Layer 3 of a small transformer language model trained on English Wikipedia (11 layers, counted from 0, width 64). Numbers have three digits each and are written without spaces.
Take only the direct path to the model's output, skipping the later layers: a vector added to the residual stream pushes a token's score in proportion to its dot product with that token's output vector.

Output vectors of the tokens that the questions are about. A number n stands for (n - 500) times 0.0077.
"ney": 575472565357709513554420625545361618284444355546323529573508535464605580469540522667647454474583605366356495513454453518457482503541563545567471552700456502505418563541514409534490479254365410
"es.": 469507569402425492495432479526530637449553413440497565424606480676535557611401654557618366490578545349587297522422350492519454546485541560506414607594465515422425674548412500448417596463425469
"ctions": 571576639398474398582568472600443469489489383509602494533444633560449499544443507343622493380687622249613376627413512407443620385449559495556492488579533473513482644519444446435384497668398385
"í": 473479625538500450497620533435415488424477565558461551466445371622513475528414537478470551510483628443475560451508486616378407505556521437538499500463541539480495588506489525519517485538394462
"ched": 435554511476430429690582592587487587420539403655577571580454505404586565334549592309487298412622601363643361510423488459435468534618657506638519574454382428532352403631467576361548472558402417
"raph": 678547630509509430581561746590428760442527430379384556543408641540359502392385374504456400485378742414634470502506418454425586562529523530449352597538475436523506496542537356546424462485366562
"iforn": 552558474416631594455639519666313711479425501470284381401474654607436563490476560389523425460563642415469601414391481347389511509559660569501553539518547533528490584452663559521501399290324452
" Cent": 475561428549512576464630537587489558499472432507378456474449475494509446525504475451466419507541557510514507388589429542471591622531530420491527595543575462464492563383494523540455531423482415
" they": 394602563478501523509421428429373548370595427517539463519534521680422496479446444591518445402579599450537584562496408510473392472574616503474526417645559474471502613529439479399419631534473489
"tal": 554538517494567465584605496395299635430505496587460419474483634530442469449568443379659478508569511453648505383365392494472387402508640498512487561554441338445688620547458501471628494508431532
" ==": 533577593370497401390582446485458620583380337521416470508673393353502599466510677497397562346496624523549525575484480389584630471518547384320618500573540448538546518570392374507609576650434365
" by:": 480567465469527384482337583541551587425420328570427393625445483496621510512462441441565406468343702419711461613527529442557619320591647565545499482566603282625442501499539518472627453537369387
"hed": 550509474459383541580615508612484608529638454590497431591592473525558419440466538448387295465536566346610574358417446438494598585597529569553567567573557456503299425580482461458456450447409438
"aged": 557524601464386520558288455538460582484541500671591455495534609431507446489522448486425399531649469301565547558572426430520528478399506504428518512568608512512435567670519447598494405331389538
" south": 463617507564485491551531457576518558450499455565473372543460528511566491421481430512568397390651548515470535386542418436548493396545547394546430612713491438457435535496688424431420646483464434
" released": 448582548520471542474600572442329505484558365633417479497604509518665509517508603551378418437449587350572569447572495434327558438638577491447511488572506421505408481675521409578447404502452483
"way": 638504567496482529674426480516486636453436349398586462512483547391622350463486376484548531491642516474431446469520343452403590369547647487500481612695450467583491616522561444560370580382439511
"|---": 505829540518588486558512634675391600368522336553338290456399710480587531354359703403619458487711806301610522445442426409406467343560748358431577564779491454464543501614524369565441546405028362
"elf": 605538509577501538612449471444659542534486361433381498482588463393565313310404621574596576501607633527449476557551584623341528423710540417405451483562506518467442425550579347345510581575405362
"field": 572536569395606515641591483533451479426386320502437536546553480557624507502521408506614402460609470436493404386491434516502544525509589522516524498585444519444609604572564401448491518300443432
"ages": 486526644438441425582304427490500631536540477480467587537563562471480558376491509500441418645589441398477557582525450400448551497431518490449478618557621442458559651636435361554458456458409516
"ort": 606490555504430441442609485483642530461437576480554415480381415438537535587520457441506534463572596498435580458593578471475401438593473484420538580605515612424492378606494443427399557486403538
"very": 434528470510637472551378562494343554536605413537452562580597666587580373471479515482488473357688608334599530576392496473494463361501526446467492511634424523488425461395594620358493562484347551
"ied": 470483631532515459478468457397572541425425587580289360497421532541536439417448567564441427444476556491564405544413401567501550516387683599616442532525597373529479508740571417519599484492384600
"ata": 497501620514522415490489536503418698505452512454510495493443434475417532454442555521526563607498714457540430511430501496408522299463512510599404587421587507531519565574569411452550499548413377
"lo": 430490594471529398706559480478544512482459489461480496466626416372530526354544600600508459677568482495493490407517551510368464391607591521464415551634557470646417486538529426550612383459390283
" member": 446582524482461424498521581411424597337536383512498425489428552476562363560442582388548468407592488399480549416565505452641629510673625520362536564528606453458576481525494460536472411520462601
"res": 577494479483355273575448580501553553462396495510430582507488418436402542521483497456506431617624507458538563552561420527503343571419529571549503600595604510432549575513493525461432541512419453
"areer": 530591504438543523498466739634391676564452324524553548421570495354638452408431539278457513542478684408483656461485415641556437466529564431390539558659594337380538443582362455475566431543303557

Output weights of attention head 3. The head adds the sum of these rows, row i times number i of z. A number n stands for (n - 500) times 0.00073.
o0: 609530483568369503437509289487647450515634537541569312533575373520381457513397468643386484413675575515655505246400496459476511483516370483576407633582457601694491428459600455521531490431580567
o1: 427700494355500493658366674533362436555368506587425593217452645365566504354593660600492560522432573555524781371602387747454534428788409450405448370523502462511468357665383594372540404260486773
o2: 730413496509534440376368597391535669307495283491433530572525546282424660458438563600341595432456489193616415414579588555572647599439403442488627438560430488492527419653552569486975543483532326
o3: 551350574366563273408316357596429476412554568496490517581363676534609671471599446509558449614448508424512386632411623564479553299505494518622423546439507379307435417558638453449496606637654619
o4: 425580476440599693505469455323386395365551589256406459335591508470564473472722387738582677559413521375485502435700540697546465638468474498507583492395429310713507628557429609417486367512602435
o5: 597550498571377438453522545477550453439497430496505427528362618586358400370555514331437546431518745459698562375500380569704458480659431453489609640574551420496571482487471405449530614541408471
o6: 608432627378640472434514702615384285416352582488524639465428361611555646513496577628338674605517284747467657287613467594314368575665343437569398496537664541531343491453415442358409372571580606
o7: 580518434524483446273427754562479630485654574573477636475388564495513576469364620586495539398427448464412684523560847361299432462435450431594517345274563436447497526407366509593548392579561581
o8: 589244507580399439460546533532582545487473493449594463550525303463504526450406576285693547611418567618576460558577695636565629393622417484352507375497540550449549484679378356503512349584477357
o9: 429469603525385509298481502511523274316597420681500229573495497727505550547508499653378583502400593577500730713417589641637447605505510577653449344151719436580329399392449473489429501551331528
o10: 559607428476517659348633615658545471518460428448352350331355496582538487457524473246651378218678590611436534536419554593537318510468623504508650659587486500310410482510536556585575377433436523
o11: 509445442620550506518510733530704273545525509499458660606327364613554381521431720346291395535370495479461590488535299643383491575765489438332497506440400892352720419498511523505418347524380612
o12: 421592294654615617376666340430351442566255641514647275479601464423779517573424636463329335370402404582308689227659588510655523591550565404398567283756577367498712670478371615746303481370482518
o13: 508631398525406726459545442415657409477664410455746477412443452544548575696342442391493556503603472261488544413541373413735617470458371329419701517592490766563490516404512556479480537277485490
o14: 342520433647402581663696458478664473571474516715515322609474734474592587306547407403260645488239575412610490451457401373444570447593413372456401390371637520576481557343434529705612407570542529
o15: 493395570504508426598615469279407698336600636647443610643394564501362304449603441438706446612636427570376501461306736714634423758343565630432471444460336640418496357506424411295500413357556607
o16: 387613559480471679524677771471388539419372416577346460573546629602555440548400711440403660446471457467472608574443353554512494576563487649384718372579542456400485375480287509454595300413353435
o17: 420346567400395365544743420726355564826465552639633489551615288668463637559460557408338533634356420602650389512498379548605339512513334506620496629498265624515548561317676396448438428499422351
o18: 611685595541359265516542469402457459662513549607507571508423642496350517458346462395509613557633465579548669491489285455800356676567538398282301543426567574501325537430399483305596619659464405
o19: 552392518623556542604404460553588409522311447449552378636588629451475451440572403457534454576393390583432535275510474650479464603377510292613431535460536718551601610454538411652476647459395494
o20: 447676407291557704602542511641460630378437504524505474291442344569536551630426421330762505464558367466480564538532407514626571636376614442422498456707563540231502486425336700634283655458456514
o21: 534597496518335459574584612542474303591500354512488519617605422528454470296598453416373412493368583659512551480733296623557484886726460275391447333425605434427380484684608448681492387457539546
o22: 488553565492524480477594459486603520518459379531544660558510670360386479506572570400420373452470276752602461539395560415539485590486479621378281732506246815525361502549701391243742461521342375
o23: 317540541454681602464557502489489311334425622516274462523490275539634597568495571836608497536541419506297475468464581503508537603484539427458333445540387595474647337465403611564440602561598412
o24: 430757370542586603542608650495275448569479583301337504603479626627663642406427534463608497232494630397484541458587303488451489460540380426817614480520353478299522455594487406351470550388525664
o25: 491349510561590546612434530472642587552415545463322585486532445623533372485330618382486514620311362525529406537513348483316680522492516669427278412484433771413484499679511554549509527607491505
o26: 437349668611503366437408414545563646564450510587576488406563604333620456468449506456485441384640392357505520547531270436653447390528485872464303534432492491389667503680267688633634596530410489
o27: 506579486491654520648667508662433378603434434522583605420417312441652538622516237356343544369457610509545456661587634642650411577677489265565414508503520483449249562364304579426495524643356445
o28: 597638440495542449728455399243435594366632640572577519556614490216547540568581354408455656687689499469387591479374435340475565586298496672540522542693437390371536552403459433375454509393415556
o29: 629589298589302398450399468413465524532324484700628315391659484487674600594504667638326477590476511454430532059584432511694591646378349447564585231534641665322448577557702449549604507382400541
o30: 497726475548485518446359476422437657400589582417566623454626764705362198552291540315287535353502486344751530596599438345462442453415456667506578747500320506521477607422502609575519477589414531
o31: 683594342524479357183664516580502434676522691467492287391477529556648689370507504214524713616480496400422695496458426475541466561501381316648371552317526533358402536598590499632476492517616534

Each question shows a token from some text and the vector z that the head gathered there. A number n stands for (n - 500) times 0.0052.

"on": 592557415445490531506468457532473490357524451634564400550543439454571490641509520357575345609367
Which of these tokens does it push down most? " =="

" when": 485562537514567536510405383681458439520548454532571435561463577547477513433393489621491537551300
Which of these tokens does it push up most? " they"

"vil": 499683588522618546649488513458578471647546305427465425555627596584388571620394470460478786373592
Which of these tokens does it push up most? "areer"

" t": 641509470489464533471411441452473415509498508441455487486518489445512483545497592366490488534415
Which of these tokens does it push up most? "way"

" Film": 516432519534448450499528509632535544484493383538544492473336509513474564442454528526475448499472
Which of these tokens does it push down most? "way"

"le": 450534430468554554516419553452535567550657518428581557463428709432430541394478443466533529576537
Which of these tokens does it push up most? "|---"

"is": 474499522565511540240660500542632489414340434676445328399459599510294506513580570270455454592657
Which of these tokens does it push up most? "ied"

"cl": 490530516456520539409520529483571435497434499570522376444426504496495507527489443478448447486462
Which of these tokens does it push down most? "res"

" him": 514602500508564531468398366626453426464514475538564430573442575535488526448430515512522492607339
Which of these tokens does it push up most? " they"

" g": 514467477518555531474451396708481451463549465581563448511474513504503471456381444537542487601362
Which of these tokens does it push up most? " they"

" Al": 498611504475451495491540491444523568648529586416505494455488615549510497470489453590566608530452
Which of these tokens does it push up most? "areer"

"ok": 449469493577589459438465445598432498666500610466456518486585534562505566488533438574522595540565
Which two tokens does it push up most, strongest first? " Cent", " released"

" he": 475556553501571541535392381672468441524534451575590454566484573546494514433401478623488548535304
Which of these tokens does it push up most? " they"

"er": 713455492293413570680541548388532801745647571308469328607601496627388648565565390595561649439702
Which two tokens does it push up most, strongest first? " Cent", "ort"

"other": 482547599654414537506536502516384328476444529538501428533430460346527460497441544404504554519430
Which of these tokens does it push down most? " Cent"

" |": 416500468549507488533445469425442512598495445487523525473531566498492514556506458515577551497416
Which of these tokens does it push up most? "field"

"ear": 485484434468523501389444389532593438448495478567625513474428533507551450537420425509551404642328
Which of these tokens does it push up most? "very"

"ation": 752467488345431552388324478312504472526630606586559664539401489559580434559447520399594489554527
Which of these tokens does it push up most? "hed"

"um": 465492529570510434566367443370448598546647497400566653405500464556501543571487442457442523464486
Which two tokens does it push up most, strongest first? "field", " released"

" and": 497510541492518526541485449549462458539535530424536507599433505543538518527462510546503577545517
Which of these tokens does it push up most? " =="

" f": 533495580529473512438431408565427400463498549562565426535483548483558507444529481512499496621340
Which of these tokens does it push up most? "very"

"\n": 379546459547498438581483494402365525511401447588632523508417482430485525539543537440672448445384
Which of these tokens does it push up most? "ney"

".": 513564451443389464544413490367605521359440491576588579484558639429501512428715595448431477582417
Which of these tokens does it push up most? "es."

" Ital": 477445590495485497455520485518498486486520465477542498505398523514513485496486483522523498558462
Which of these tokens does it push down most? "lo"

"ject": 538665436455598558426366374552507431397474488549569463551397611522439514418413539415566412624344
Which of these tokens does it push down most? "ort"

" G": 538499478416547513553522449522484568570614559503536496560540571474489539507518427501535556560494
Which of these tokens does it push up most? " Cent"

" The": 534545544447467515496464549515576487526469403497583511455369521490546488445508513459423481509464
Which of these tokens does it push up most? "|---"

" Fl": 524488555513491494489471532465483518557521500412449532438553495555505514484519473450480559482537
Which of these tokens does it push down most? "very"

" to": 548555459537575585504283551453508477477454470588509604491533495533460424469516579442532472490501
Which of these tokens does it push up most? "tal"

"y": 521520443428614503660565497592450571515539663542533501582645491603469546472542348469472539457596
Which two tokens does it push up most, strongest first? "í", " Cent"

"se": 536425582528495498432432578471480442626539575379391568393572560542463496387520548482488587468558
Which of these tokens does it push down most? "very"

"ah": 507471514541466448536544559532459523582499533438407504456624440569505536509499464498502615372567
Which of these tokens does it push down most? "very"

" describ": 511531459508553492552523441627545457474476476576593518492454488507486497473388435509477429525414
Which of these tokens does it push down most? "way"

" 201": 424486473538532419491518482583523508558380492491564452394401495519395578483563498520477419532506
Which of these tokens does it push up most? " released"

" S": 472636548471506472567526547446486615642488644350587497413498494543496526471553473557492559522434
Which two tokens does it push up most, strongest first? " released", "areer"

" w": 481511496514470504366409501482462490376417540527490537595445481537604453486567563471517413524482
Which of these tokens does it push up most? "ched"

" their": 551521639530416477491546514501401399448468515572572526502377545481503439421538558423529524571413
Which of these tokens does it push up most? "aged"

"aint": 574517510529483513609608515518528592523608598485462467450491406461415446408393497478667631408605
Which of these tokens does it push down most? "es."

" No.": 632621477498586500496453431470516519581557423461424511515466518576425464438437560473625536568706
Which of these tokens does it push up most? "aged"

"|": 421510490528569485557506506448503534578508423495479515484469528471457586529436422529575489429497
Which of these tokens does it push up most? "ney"